Layer 2 of a small transformer language model trained on English Wikipedia (13 layers, counted from 0, width 128).
A neuron's activation on a vector x is GELU(weights . x + bias), where the dot is the dot product.

Input weights of the MLP neurons that the questions are about. A number n stands for n times 0.0011.
n33 (bias -0.147): -229 -265 345 151 -65 -4 -9 -409 68 -39 17 -74 12 55 -120 -87 116 181 -156 120 -21 -50 -53 81 128 -131 -13 39 65 -56 293 21 105 27 111 157 7 -164 -97 25 56 -132 272 -162 196 89 26 21 -146 -34 273 41 33 -140 -200 304 52 164 -23 -129 120 0 -56 -111 -58 -105 22 -89 -267 191 94 134 -211 -73 -69 257 -221 -138 88 -249 133 106 57 125 -16 57 74 29 72 -42 -91 107 74 82 168 201 8 -75 189 40 -69 264 161 231 -71 -42 -249 -35 -148 198 168 37 161 -269 12 27 129 -169 -70 -190 26 53 -236 -91 -172 -84 33 -147
n71 (bias -0.076): -301 -33 141 -13 -153 -76 83 -7 141 -148 -132 -54 122 -16 -327 -57 -74 49 60 -48 -3 48 92 153 -83 105 181 206 -94 -152 -46 124 -133 165 11 119 179 -108 157 42 126 -39 17 -71 -194 -33 -54 -162 145 -256 44 -7 78 -130 -158 97 -119 -98 -13 -273 19 -103 -28 -41 -85 47 52 -67 -28 -50 -249 -86 -165 -36 129 78 25 -71 130 52 33 -98 3 25 -78 -18 87 24 -42 3 89 33 119 53 81 -32 -43 248 208 7 57 98 249 14 0 -21 40 -10 -166 132 306 145 56 -76 16 128 10 -155 -61 -137 -98 99 3 -28 25 111 -206 12
n75 (bias -0.140): 307 107 -56 177 -132 -135 56 -246 -18 228 197 99 -146 233 -353 90 -312 -150 103 213 -108 365 97 -42 -64 195 -108 127 26 13 216 -169 117 0 187 109 7 295 131 -37 55 -178 -153 -135 -181 -167 184 119 116 64 -96 69 227 -147 -38 -269 8 184 -15 64 -11 -160 115 0 132 9 151 -199 77 -17 115 -64 -182 -123 94 102 -303 -8 -106 -81 79 -75 72 64 82 69 9 29 142 -49 -63 157 29 -93 -61 41 330 -126 -135 -111 9 -22 71 51 -12 -166 -91 27 28 38 -226 -142 -35 -72 144 31 212 -182 -19 -4 -183 -171 -171 -4 -34 17 -97 112
n78 (bias -0.045): 146 -32 61 38 -140 -50 58 -43 -126 -15 -95 -126 -48 100 -34 46 35 236 67 -91 -22 99 117 4 19 -119 55 -78 -118 101 -38 -186 -111 -36 -53 130 87 -136 0 -33 137 135 -18 -112 37 -85 11 -91 0 328 -251 86 -111 197 86 8 133 -12 20 -38 16 18 -159 -198 -109 -96 59 -63 19 -114 -31 -182 -7 11 -118 -225 19 -118 23 28 42 7 -92 -64 -10 138 453 -44 -11 -91 -21 115 65 53 36 -27 -123 77 54 8 -128 -69 -342 19 -38 -40 183 28 291 170 166 93 -43 -160 317 101 21 -17 -27 -21 -196 -105 222 -46 309 -210 -115 175
n93 (bias 0.009): -40 -6 -42 172 128 28 -28 -150 79 -3 -229 -35 -16 113 -3 -21 -29 -216 -13 -86 -57 119 146 131 43 -56 20 -81 0 -93 172 -194 -28 -54 -96 -129 60 57 117 64 96 171 40 -7 -14 -11 -14 13 64 -3 170 98 -192 -89 -140 -44 -224 -120 9 -107 -66 -180 -41 -74 103 98 235 136 45 -63 -144 -42 151 76 229 -21 -236 114 117 -65 35 -75 58 -235 92 11 56 57 122 -6 -73 -83 119 -369 -155 -56 138 159 -71 166 161 -176 174 -14 -3 -74 26 0 3 37 86 -59 -136 234 91 85 19 43 -150 -146 -162 -11 -173 133 65 -7 84 -9
n142 (bias 0.008): -109 -18 -106 36 -23 -51 -55 -68 97 125 -58 -236 21 -25 27 109 44 -8 -43 -160 -76 97 52 108 -39 0 159 -88 31 -127 139 184 -43 37 259 38 102 -38 147 169 -108 8 87 -4 58 40 101 -26 150 27 103 143 110 27 -31 -29 -147 -111 217 -154 20 26 109 -330 56 -173 -113 145 -23 -215 36 -8 3 -159 86 77 -211 -113 124 -114 -101 -76 -360 202 -32 130 24 11 -65 -166 -36 -14 163 19 114 75 43 226 297 206 -222 36 4 -119 -32 0 -7 21 52 19 112 -442 40 12 25 187 127 -3 0 -116 107 371 148 75 -85 19 -38 166
n149 (bias -0.110): -192 144 74 111 39 -213 -191 -49 -94 30 154 126 19 93 119 73 -128 83 32 -267 88 -49 265 -234 46 39 -4 -85 -221 -157 -118 -62 -130 166 13 109 131 -54 -88 79 -48 161 -287 0 -148 -260 0 49 -91 38 210 -73 33 -194 258 -270 52 176 -31 13 -130 -181 351 95 31 -100 -125 208 -26 -116 -93 146 -88 149 -30 68 135 85 27 67 104 391 281 -77 -129 52 -26 -63 -243 229 201 134 90 281 -151 7 -12 -83 31 241 104 -126 59 -34 -129 58 -183 -62 -98 46 30 -32 -355 122 -125 0 4 -183 -178 -96 13 26 -147 -139 17 -46 -42 90
n239 (bias -0.039): -124 23 -382 306 217 259 -108 -59 -184 -70 49 -195 -118 -108 131 87 38 -180 -168 59 252 -13 -101 -273 68 108 24 44 83 89 200 16 -79 -52 53 -60 216 48 -159 36 107 -57 72 -65 -105 17 0 118 16 307 13 -35 -40 -57 125 22 197 199 251 -122 -171 55 250 -94 34 -4 34 13 -110 -202 166 124 -109 82 66 73 8 104 -69 -142 61 189 73 -90 142 -150 92 -20 -236 98 34 -15 94 -98 238 86 236 368 -238 64 -143 -21 -161 -8 19 -72 15 -93 -47 -104 -45 -136 -30 117 -41 38 -85 -55 -89 -58 -8 -101 68 -133 -135 -296 47 65
n247 (bias -0.035): -76 -113 41 -134 -182 -132 -136 -308 219 118 69 -123 -47 -74 56 -57 -17 -51 49 -105 59 110 233 -153 117 90 -36 135 -8 -257 0 -234 225 144 189 147 -37 134 -87 74 0 24 8 -48 -100 -145 118 -125 -51 61 128 -191 119 -64 -36 -153 -94 290 18 -88 -14 -160 8 50 21 78 4 4 97 -20 88 207 187 -28 -146 -16 -100 4 -154 34 -102 309 83 194 -18 222 -25 362 166 112 -7 -67 35 129 -184 55 -109 231 -219 282 47 161 -107 340 -118 196 -90 15 -131 -20 89 -111 -50 -346 107 -66 -4 -22 -88 -68 -91 -17 63 -198 20 0 -95 -14
n287 (bias -0.096): 127 53 -62 -56 -174 -124 -222 -63 51 65 -65 -168 84 41 -250 -159 50 126 -113 -55 150 152 251 -113 -87 -4 119 -88 82 -137 145 -266 127 -38 -89 155 124 265 207 -67 -71 -48 -8 -104 52 33 -89 160 -114 -65 286 -96 176 -176 -172 -26 -101 26 -7 -52 -32 -39 -24 -115 -38 -225 4 -92 150 135 223 65 -76 73 61 -16 -180 -46 435 -179 140 8 61 -77 55 -82 -90 -114 222 -18 86 310 101 -177 -200 -23 151 -62 -54 67 -82 -87 211 233 15 79 30 22 100 -40 105 -142 160 129 159 141 -57 -43 -190 65 12 -212 -79 -21 -157 -213 52 71
n311 (bias -0.119): -13 -153 271 -125 140 28 -45 128 133 28 -144 105 212 87 -151 -145 4 -66 37 42 66 46 -4 262 3 24 277 -144 -81 115 81 12 -93 -101 -72 -157 49 -4 -16 23 30 36 16 178 -16 181 124 227 97 148 261 144 135 -157 177 164 70 -4 194 -135 -108 -131 192 -60 136 16 -42 37 187 -205 -270 -20 -231 -112 -241 52 -20 -169 -64 139 48 98 -15 -184 201 -28 110 97 -176 7 -165 33 -15 -163 -4 -35 -89 -167 204 -12 -165 -73 -110 186 -98 -31 -164 120 209 215 96 110 -178 76 196 25 109 -21 -97 -329 53 -29 -90 66 -68 66 -85 56
n339 (bias -0.066): -39 -243 136 -81 -63 -51 320 182 9 -51 -215 -111 95 115 188 -97 100 -164 16 -178 16 127 217 -42 17 64 58 27 -149 13 19 171 357 -26 -54 277 -17 78 -90 147 195 -179 212 96 -62 238 38 186 114 -29 69 96 -260 149 245 71 -23 129 11 -272 -278 45 193 26 -139 119 79 -65 -46 174 57 -80 -22 -105 21 -121 -191 -234 220 -124 31 29 -114 -84 150 -9 213 49 -95 4 128 -50 105 -29 -36 -61 63 -73 47 -88 -294 -116 -186 392 -46 -29 -156 -192 12 78 -55 8 157 -120 276 -155 -114 41 -95 -16 17 99 -128 26 92 90 -102 37
n340 (bias -0.076): -213 -54 138 258 -22 128 -55 15 180 69 -251 11 -36 -150 -214 -69 74 -122 -113 121 32 7 -107 342 39 84 -32 -36 51 214 49 -153 -102 -120 21 -102 -89 77 -22 -42 83 11 -122 18 60 37 155 -35 -97 136 -40 24 27 -92 -170 121 -30 68 119 136 -69 -162 -11 -111 100 102 -7 -156 61 65 -257 50 -195 54 -281 139 -92 34 -57 -38 40 -18 -71 -104 105 95 -69 38 -32 -13 73 -17 -17 -179 -75 29 154 84 190 205 -110 -91 53 139 -160 -258 -7 -39 -133 81 -39 -221 -82 -23 62 92 165 -32 -178 -195 -15 181 28 132 -118 154 19 -38
n375 (bias -0.057): 45 172 287 130 9 -83 -4 -212 -72 208 9 -356 259 82 72 95 -93 -29 76 107 138 134 168 -383 39 0 -134 -112 178 59 283 25 -91 328 -204 202 -25 -54 -4 -100 48 -13 8 68 -165 -233 -138 219 33 -103 197 -142 140 -55 -165 -113 -127 136 27 -153 -11 186 103 34 9 -178 63 -67 128 -160 0 172 -141 -162 -4 -21 42 -85 -141 32 211 -38 172 -17 164 -78 -91 171 180 -34 75 -43 123 149 167 148 -92 201 -171 31 -68 96 -8 93 -129 4 -131 222 -53 293 77 -37 -53 -27 -183 -171 185 -72 89 -128 -153 -194 -117 -105 -119 -217 -94 -116
n399 (bias -0.087): -83 -105 65 43 23 21 57 -34 56 23 -46 13 7 12 -100 3 37 205 -2 96 113 88 11 3 -53 -60 48 -56 187 -43 -21 -37 130 -13 -23 25 -6 43 -76 65 91 5 155 -61 107 124 100 52 -99 -74 34 -80 114 3 -122 -76 -55 -81 95 36 -49 -101 -26 14 11 114 249 27 -77 -5 37 -36 18 -28 26 87 30 34 18 35 -79 20 255 141 -77 -193 -26 -5 128 9 -14 52 10 -118 63 178 -31 170 -29 -152 38 16 -111 74 -2 -12 43 5 -46 130 -23 -83 -48 -125 77 -24 12 -21 -32 -173 -133 -11 -48 -106 166 25 80 -7
n403 (bias -0.100): -229 88 79 40 90 66 18 -71 49 126 -246 -70 182 -67 -107 -113 -342 -151 -92 -108 -13 184 324 197 78 -35 97 163 -248 17 -150 -71 -39 271 -146 123 60 134 132 -200 -44 -38 -293 64 281 -124 -65 108 -17 82 22 53 -126 -13 191 50 144 -159 -78 -34 -45 -79 13 -31 -146 96 157 80 133 -82 -99 182 -127 -9 -48 141 -55 61 187 -90 88 -34 189 -323 4 -83 0 -155 -38 479 143 40 165 -232 -156 -17 -12 158 -119 -81 100 127 -98 -77 -31 260 -172 -243 -62 105 -34 -127 18 160 16 44 218 61 -51 133 -83 84 -21 -79 317 -118 -49 -109
n416 (bias -0.079): -9 98 374 378 68 -74 -148 -314 -105 69 -46 -129 -152 -54 358 -229 -66 -75 42 -223 18 62 136 -72 -30 116 -329 -362 -156 32 218 -123 198 43 181 89 -11 124 79 -9 -63 -41 -119 -113 99 -314 82 149 -79 -95 195 -177 -59 27 162 110 148 38 160 63 -75 -188 214 186 -108 0 133 -52 150 133 199 46 -276 127 -206 -50 31 -167 40 -5 220 9 89 -18 -25 -125 208 -200 -40 -36 176 105 9 -73 -17 84 93 93 88 100 19 -74 81 266 -273 53 68 -33 -134 -71 -186 -198 -85 -5 199 89 64 -36 -210 -363 93 -103 -58 96 -59 53 17 115
n448 (bias -0.083): -113 58 43 32 19 -59 138 -44 -73 -211 89 212 38 42 -158 -113 72 -238 36 145 42 138 148 -8 16 -8 246 -73 -78 -104 -7 -116 51 -41 -23 88 74 30 -111 8 54 196 -109 -119 -69 -243 -89 22 -71 236 198 -180 -88 -325 -172 289 104 -65 31 58 24 -119 -8 -58 -92 102 69 8 -46 -78 -137 362 -211 -62 -54 96 -65 -58 -103 -138 51 125 22 -74 152 -213 51 -76 -30 314 250 97 74 15 184 6 101 154 -95 89 21 20 -176 -54 85 19 -87 -74 -55 -121 228 -132 -60 193 -78 0 65 -141 -259 -178 -24 8 -53 180 139 -91 -6 -159
n450 (bias -0.109): 4 -137 -66 44 -207 -4 -53 -178 -153 100 22 -4 148 157 -180 -156 -342 -59 -176 -8 84 180 -44 -129 -50 -31 -59 -4 -214 38 135 -17 -78 -5 -26 59 139 113 9 -8 36 158 67 -406 38 -93 26 4 -8 -90 295 45 -89 -76 64 109 136 -9 -66 103 30 -4 -17 -69 -151 -144 121 -103 163 -87 -426 65 -273 -155 -48 0 -21 -89 -34 50 -56 38 -234 34 -102 48 258 42 131 246 95 -40 74 253 209 97 -96 -9 -180 63 82 255 -276 -38 55 268 -48 141 410 -101 69 -57 -318 -87 24 137 101 -180 -74 -178 -48 -292 -68 -72 180 -21 -16 173
n454 (bias -0.101): -209 -30 102 222 0 -12 139 -356 17 -182 273 118 195 -40 -24 0 95 -70 127 -31 86 -17 -198 -48 -3 142 -31 -47 142 80 140 -112 -45 151 132 106 116 55 4 -167 86 115 -125 48 -135 -91 133 143 -31 120 -70 -8 9 -269 -47 -303 167 123 112 -151 -45 35 204 -7 235 65 -113 -50 116 -28 46 -89 393 -32 -85 8 -222 38 -174 -17 302 -20 143 48 -95 -135 -65 -199 176 114 26 74 -46 -152 -57 32 -127 57 205 75 17 -147 99 32 -69 -58 -116 -99 -187 121 -124 -72 58 76 285 21 -94 -118 -116 -214 61 107 -75 -116 188 -74 64 28
n487 (bias -0.135): 162 -206 212 174 270 75 12 -21 9 37 61 -174 129 -22 86 25 17 -163 -186 173 -144 120 114 69 -20 133 -152 -118 137 -239 87 12 137 -154 -297 -285 -20 60 -54 8 -46 -12 -95 12 134 -109 115 339 261 -74 272 50 -31 -177 77 -64 144 211 -26 -53 -32 -134 65 134 55 -66 17 25 29 -74 217 -66 -149 20 -222 292 -250 -166 -94 -99 23 -16 42 74 7 -271 158 -28 -16 273 173 60 106 -37 144 -43 -156 -63 88 -85 82 13 4 81 86 -235 8 -78 168 216 98 66 -263 -13 41 -164 92 -135 -52 -115 -133 50 -108 82 204 -56 37 -47
n511 (bias -0.039): -156 50 -97 53 -111 -8 39 240 -8 -35 80 -62 -14 -122 -217 169 63 -56 -256 22 -67 168 158 30 41 74 -52 48 -70 190 -144 233 -4 -92 -30 143 -44 45 -98 -278 149 -19 63 64 30 -102 -368 59 -81 -61 -31 -156 224 83 -158 225 46 16 -28 -152 -17 -114 95 -31 -35 15 32 -12 4 -15 24 -119 112 103 23 19 -151 -259 220 -68 14 -109 -79 -222 108 -35 -16 -153 -82 -44 105 42 29 -110 -22 52 18 86 -8 131 -12 -183 -335 129 35 -19 39 -136 298 -101 248 -214 171 85 -73 -106 -14 -173 -93 93 8 322 -41 137 -107 149 -35 33

Each question shows a token from some text and the vector x that enters the MLP there. A number n stands for n times 0.012.

"ome": -77 59 37 -41 0 51 -36 -20 7 115 -24 77 -3 -114 -43 -46 -31 10 14 55 18 52 20 -8 -299 -163 0 34 52 -29 43 -79 -5 -128 -13 85 -75 -73 -26 -5 -149 107 -10 -82 30 26 83 -96 -19 34 102 80 -33 -58 -35 -8 -45 -81 -56 2 -65 -42 -46 138 10 21 -25 -46 -33 -20 43 -38 -20 25 -24 -52 35 20 -2 56 -77 -66 -57 -3 14 -19 -78 -40 9 7 -13 40 -20 -39 -11 120 -35 -53 23 -64 -14 78 -51 -20 129 8 49 -10 63 -66 -32 41 -12 75 77 -35 -59 170 0 52 38 20 126 106 35 2 332 27
Which three neurons fire most, strongest first? n399, n287, n450

" the": -13 52 -70 37 21 22 -35 -9 -1 122 5 24 11 -24 -37 -34 -6 -46 64 22 -5 -40 11 11 -162 -108 -31 5 -87 -9 -41 -38 -32 -23 17 1 -245 -80 -55 -5 26 36 -45 34 43 68 -12 -74 54 92 6 0 -96 18 -40 78 -61 6 -97 46 -44 57 -122 168 -2 45 -1 -7 -26 24 40 61 -27 101 -5 32 29 73 -45 -67 -254 -58 63 -2 53 76 -39 -99 22 -49 -73 -22 -229 -55 17 99 25 -142 -19 -10 7 48 39 -38 65 -29 -49 -12 -47 31 -32 115 21 68 -55 -7 8 124 46 56 -28 66 29 105 38 89 365 7
Which neuron lights up most? n340

" -": -28 5 10 -45 6 -25 -12 43 68 116 81 50 -36 -40 -3 -18 -2 2 67 38 -22 11 -9 -14 -177 -37 29 80 -45 -12 -17 10 0 -59 -49 -23 -256 -68 -37 -1 10 85 4 34 35 10 0 -23 15 -100 60 -21 -42 -26 20 -81 -12 -5 -46 14 -53 -7 -85 133 36 -25 -13 -88 -66 5 8 25 13 -6 -56 4 12 -90 37 65 -77 -126 25 -17 -3 27 -21 6 45 -116 -24 -60 -213 -35 33 138 10 -194 -69 28 19 10 -3 65 161 2 13 -36 -3 -21 -11 63 -14 67 86 -65 43 88 -48 44 -1 8 107 166 3 -5 380 -8
Which neuron fires most, and how strongly? n487, at about 0.13

"ized": -63 70 -107 -134 -48 44 -76 19 38 27 3 62 34 -172 -26 -23 -34 -16 -16 -110 1 54 42 10 -228 56 60 -20 38 -195 -8 -107 29 -125 28 -20 -105 -24 -125 -29 -86 81 -70 48 -2 -78 83 14 -10 40 60 28 -9 -42 -24 -54 -2 -64 27 10 -51 63 19 159 -22 -120 15 -11 -25 30 85 -42 -10 52 58 16 18 -20 -18 103 -11 32 -21 8 34 54 43 -109 -95 -43 14 140 -124 -56 36 105 -11 -59 -44 3 -42 47 36 -62 68 6 31 -16 -1 0 -24 48 -2 28 52 70 26 23 -11 33 48 -9 77 102 48 16 359 16
Which neuron lights up most? n287

" allows": -146 65 -22 -35 21 2 -72 37 67 -104 51 -19 4 -56 -8 27 34 -28 -8 -17 87 -46 11 -1 -218 -106 10 21 23 -56 -23 -41 -76 -59 6 9 -106 -189 -30 -35 -67 28 -5 31 -15 -64 -51 73 34 4 -9 0 108 1 -81 45 -19 -156 -103 1 -58 3 -25 143 68 22 27 16 -1 -7 85 100 -33 149 -5 39 31 57 -8 -33 20 -12 -11 25 -72 78 -69 -64 -2 43 26 2 29 -47 41 102 11 55 14 -80 -69 77 32 -49 115 -33 43 -69 -76 -123 -14 80 -39 110 -18 -23 78 135 -99 -16 -12 17 36 195 -1 45 348 -4
Which neuron lights up most? n448

" while": -11 24 14 -46 1 -18 10 35 116 38 -9 40 13 -54 -19 -40 32 21 81 -32 106 -24 23 13 -139 -26 -22 10 -70 -112 1 -71 -36 91 6 -113 -200 -98 10 -68 -120 -12 42 96 45 42 19 -8 8 -113 9 -32 -11 -8 -49 25 -24 -122 -132 -12 34 -49 -80 102 15 -85 -14 28 10 16 21 -9 -59 62 -104 -45 70 -28 92 57 -38 -78 15 37 -15 19 52 -155 75 12 60 101 -119 -38 -54 146 -26 -68 1 1 57 64 -13 14 3 1 106 36 12 3 35 -8 17 173 -23 -4 4 22 -121 -30 12 -42 117 108 -56 69 357 1
Which neuron lights up most? n287

" in": -22 34 -44 -38 71 -55 -22 -91 14 32 44 83 28 -112 -73 -56 99 -10 73 -51 -25 -29 -1 53 -178 37 -16 60 -64 -59 -57 -59 -46 63 -9 15 -259 -14 -68 -23 -9 22 76 48 25 4 61 -82 60 15 -8 -32 -71 -64 -9 -8 -33 -87 -12 43 -64 55 -8 54 57 -24 -54 -19 -59 133 67 42 9 -13 -34 44 40 33 -11 20 -62 23 0 64 -24 -26 -17 -160 23 32 -27 13 -180 -15 -19 154 38 17 1 -66 95 2 -4 -57 57 -30 -1 -19 -71 39 -19 -17 31 70 -6 -78 -50 39 19 54 79 -26 122 83 -18 146 349 -14
Which neuron lights up most? n454

" arc": -61 23 -20 36 18 -10 -36 -23 -24 -90 -39 13 39 -46 -24 97 18 29 101 -57 -106 -65 -18 6 -237 -168 85 74 -45 -58 11 18 -11 3 -35 54 -93 -84 2 27 -31 44 96 -93 -20 106 -42 -16 55 33 -10 34 -46 -43 59 -92 -63 40 -64 21 -76 84 -64 106 1 -38 -28 -60 -156 17 91 -153 -65 124 119 6 30 -22 46 17 -52 -6 -19 39 -37 26 -58 14 -115 37 -125 -157 -206 -41 14 148 -89 41 7 41 -15 82 -33 -32 131 13 27 -23 -33 -31 51 8 65 136 -37 -60 -19 128 72 58 -90 41 85 29 78 134 271 -1
Which neuron fires most, and how strongly? n399, at about 0.19

"en": -36 112 -5 -142 -22 -29 -127 14 25 21 32 144 -7 -60 -100 -3 -25 2 31 -36 -80 4 13 41 -323 7 39 13 -46 -54 -28 -51 2 -89 16 -44 -106 27 57 17 -19 78 31 5 46 -47 77 -3 33 51 -31 104 -12 67 -92 15 -83 -113 -11 120 2 52 3 13 78 -30 8 -18 19 123 -16 -66 -12 -2 30 38 34 -24 15 41 61 -111 -59 -52 9 12 -33 -76 46 33 17 22 -299 10 22 124 5 6 -86 -16 -77 14 -67 -52 56 -39 3 -8 -35 18 -114 -6 23 4 62 -86 -8 156 51 2 -1 -82 61 105 29 -14 253 59
Which neuron fires most, and how strongly? n75, at about 0.39

" Bry": 82 68 10 -63 -11 -39 -14 59 22 -85 -43 33 -2 71 -2 -16 -8 106 143 -24 -41 -150 27 26 -259 -98 -17 94 -22 -89 43 -30 -27 47 82 -111 -3 -137 -10 36 -91 -36 33 13 -50 -54 16 79 111 33 -101 58 -46 90 -33 -49 -76 -169 -170 -35 65 101 -100 103 37 70 26 -107 38 48 -29 -60 -56 43 55 -33 -16 79 28 95 -26 -132 -37 79 -90 -112 7 -43 -13 33 -13 0 -132 23 11 174 -80 -33 -80 -22 -2 72 -59 -6 94 -32 140 19 39 8 20 81 -39 68 -66 -74 -25 184 146 47 -88 -67 54 4 19 30 213 4
Which two neurons fire most, strongest first? n78, n399

"A": -47 94 3 -32 35 -35 13 -2 70 20 66 123 -2 -25 -63 -10 -31 -19 -25 -22 59 24 121 -15 -240 -42 11 45 -15 -101 -19 -138 -30 -156 37 -2 -191 -43 -12 8 -98 -71 21 41 -3 -24 29 -92 95 -57 -6 83 -49 -33 46 -131 -39 0 -93 48 -35 -15 49 156 -14 19 -64 -90 -41 -25 52 21 -23 27 -25 41 -7 81 -51 -36 -205 -54 -43 -52 -8 58 -101 29 13 -6 -14 -25 -241 23 -16 70 2 -160 25 63 61 83 42 19 156 -40 10 2 25 9 -50 -1 70 73 60 -85 7 76 188 38 17 -36 -57 150 106 60 268 3
Which two neurons fire most, strongest first? n75, n487

"ver": 27 68 8 -189 -27 45 3 -72 -95 220 10 106 66 -51 -15 -63 17 10 112 -67 -12 -24 30 -10 -309 -80 10 50 -54 -86 -73 -36 -77 -113 1 -43 -47 -13 -12 58 -12 55 21 -19 -30 15 -35 20 30 100 -13 78 -120 91 -25 -1 -4 -48 17 98 48 29 0 70 -45 27 -101 43 -52 38 -33 -65 -4 50 -7 0 108 -14 -11 95 -8 -95 -66 -4 29 19 4 -136 55 32 -92 4 -153 28 28 123 -24 -14 -55 -107 -76 57 -50 -53 128 19 18 -20 58 -63 -18 68 40 68 48 -15 -41 167 196 -14 -58 -90 27 53 22 -25 233 15
Which neuron fires most, and how strongly? n78, at about 1.4

" res": 63 40 22 -84 116 45 -78 -14 104 73 -15 -66 37 -10 49 60 -31 19 20 -52 -29 40 -61 -15 -191 -35 -5 40 -76 -68 -56 -33 -145 13 -113 95 -104 -7 -41 14 -17 -9 61 -33 48 27 -26 -93 -39 37 -38 -22 -217 128 -19 8 -1 85 -115 14 -52 196 -48 51 -106 27 -25 47 -52 -3 38 26 -109 78 80 -66 96 61 -39 143 -54 -59 29 -38 -30 53 -16 -66 -38 -50 64 45 -214 -82 116 135 -100 -37 -24 -1 -58 64 8 -41 -51 -40 -49 21 -36 31 -62 148 33 26 -26 -69 20 167 183 58 42 34 153 101 24 109 224 -32
Which neuron lights up most? n78

"ville": -7 8 -58 -28 16 22 -49 41 -98 92 -32 -4 -42 -120 -31 -75 -80 54 6 -42 -83 -57 39 20 -267 -129 -11 102 -44 -40 2 -24 2 -68 -50 -38 -55 20 -87 58 -2 34 7 -27 75 -42 -12 -62 -1 25 -51 83 7 43 10 51 -43 -15 69 70 -24 -61 5 50 -5 30 -34 -65 -22 78 -8 -111 -58 125 95 8 87 30 24 26 -108 6 -4 40 -61 -50 4 0 23 44 -69 -65 -111 32 -6 207 0 -55 -83 -37 -8 -26 -17 -84 124 -40 68 43 31 22 -57 -59 41 65 -28 -9 -76 190 -6 76 -23 -70 154 0 -12 45 335 22
Which neuron fires most, and how strongly? n399, at about 0.67

" 1": -15 -6 98 -16 -64 -70 61 -129 -4 82 11 54 36 -117 21 -74 39 49 36 28 -46 62 -24 19 -131 -33 47 81 -36 -53 -41 -45 -2 -28 27 -109 -202 -64 -16 32 -26 5 48 5 26 18 0 -35 67 -3 21 71 -77 -78 0 -75 21 17 2 -1 -18 -44 -144 114 7 45 -33 35 -151 58 29 -56 -54 1 40 11 57 -13 -58 14 -101 -107 -30 46 -27 73 -51 20 -5 -80 -94 2 -326 25 18 127 -48 -110 15 -41 -36 92 45 -78 96 -43 -35 1 13 81 -29 83 21 -18 -11 26 10 166 135 -27 57 -18 68 128 108 -27 331 10
Which neuron lights up most? n33

" by": -59 26 19 -86 17 -55 -6 -39 -23 55 54 53 -12 -74 -53 4 106 80 -8 -16 53 -97 -91 91 -165 -45 -42 50 7 -58 -74 -61 -67 61 32 -27 -207 -20 -3 -11 -77 39 16 9 31 63 79 -105 20 -58 47 -23 86 -57 -95 57 -70 -129 -103 41 -6 47 -82 47 63 -118 5 50 -32 84 79 14 -14 48 -25 33 -59 51 14 6 -57 -20 19 50 -24 55 -52 -113 4 -33 -68 12 -208 71 30 166 79 -75 1 -41 46 103 -45 -41 52 -34 11 -24 -60 4 51 56 -23 0 -15 9 -1 20 -43 13 67 8 50 107 24 108 382 -1
Which three neurons fire most, strongest first? n33, n399, n340

"s": -41 88 -84 -137 34 -35 35 -91 28 24 77 -22 48 -125 -41 49 -11 24 106 -40 15 -14 -10 3 -328 16 31 54 17 -48 -21 38 -108 -51 9 -36 -185 -46 -60 -14 47 -22 56 -1 31 -52 65 -17 70 9 -16 80 38 -15 -11 58 -57 -68 -49 7 -43 3 -10 78 2 -38 -24 -18 -41 24 -8 31 -33 -15 21 -10 47 -66 8 -65 10 -27 -53 -29 -13 58 -88 -42 -2 -42 -47 -38 -47 -51 24 181 24 5 -7 29 -45 45 -26 -70 57 14 -21 -52 58 13 -10 2 -44 -6 15 -27 23 159 83 48 -7 81 77 66 41 89 316 28
Which two neurons fire most, strongest first? n142, n511

"ilities": -64 83 -87 -121 -10 -39 -31 -36 8 -21 1 61 32 -202 -26 35 55 32 -18 -48 -29 -1 20 -32 -254 -105 -22 53 -26 13 19 33 -146 -143 -13 16 -63 45 -31 8 -135 15 48 -38 -49 17 63 -39 10 78 -44 50 -55 -12 13 36 29 -56 22 22 -34 2 -56 105 13 11 -11 -2 -74 -78 54 92 -30 38 62 -19 9 94 35 54 -69 -4 -25 40 73 41 -54 -50 -83 -52 10 0 -70 34 20 162 56 -14 -28 -24 -57 104 -20 14 143 -4 23 -84 43 -64 29 -32 -57 69 -22 50 0 80 37 4 -53 0 53 114 -42 78 356 8
Which two neurons fire most, strongest first? n239, n142

" Title": -50 -56 -26 -100 -106 -20 -3 37 -11 -12 140 6 -34 -106 57 30 -34 57 96 14 49 -88 -89 4 -170 -43 -71 94 27 -56 -127 58 -65 13 21 56 -48 -136 58 56 -123 69 -53 -31 -5 -22 59 104 -12 24 -104 1 -69 -54 -43 -102 -71 15 -36 -36 -106 23 -90 77 -21 -7 -92 0 -71 20 70 138 8 69 16 44 12 104 -25 129 -111 -66 -22 39 21 10 -24 55 46 47 -10 81 -240 33 -15 71 -25 -70 -6 -10 -41 23 19 -59 95 10 -6 -40 22 -132 1 7 -72 -14 20 71 47 174 95 37 92 -18 4 68 175 -25 309 4
Which neuron lights up most? n454

" takes": -32 51 12 -139 44 20 -101 -52 141 -31 10 8 35 -52 -70 83 59 -23 23 -71 55 -39 -75 4 -210 49 29 14 -24 -20 -54 -176 -29 5 -84 27 -136 -89 -2 22 17 29 2 51 -67 -7 -39 -23 -13 -26 -3 8 -63 40 -76 48 -15 -17 -38 -1 -106 92 -54 58 21 39 -55 -56 52 14 104 57 -30 46 45 37 54 -4 -32 7 42 34 -13 46 -93 106 16 -80 -66 43 126 34 -123 -13 28 85 12 8 -34 -70 -59 72 18 -33 39 -28 32 -50 -96 -55 -41 55 -87 186 -45 -159 59 159 -26 60 -52 79 97 137 107 39 296 -15
Which two neurons fire most, strongest first? n448, n403

"ed": 13 88 1 -132 -14 21 -29 -60 -1 107 26 92 -7 -90 -100 -37 -6 4 76 -31 -4 8 -50 32 -272 11 45 -4 67 -117 -83 -58 -81 -68 11 10 -136 -37 -75 -28 41 84 -28 29 -31 -53 101 19 -27 -10 51 56 -23 -19 -86 37 -13 -45 6 98 -4 136 84 94 84 -84 -39 20 -12 49 31 -70 -2 88 -19 7 39 -8 -19 51 22 -33 -10 -18 56 42 69 -105 6 -31 -70 66 -168 -40 -60 104 -26 -93 -26 -6 -124 16 -21 -110 55 -34 -23 -15 15 -22 -52 83 -37 -55 75 32 46 97 49 -20 7 -9 93 93 72 21 333 34
Which neuron fires most, and how strongly? n454, at about 0.49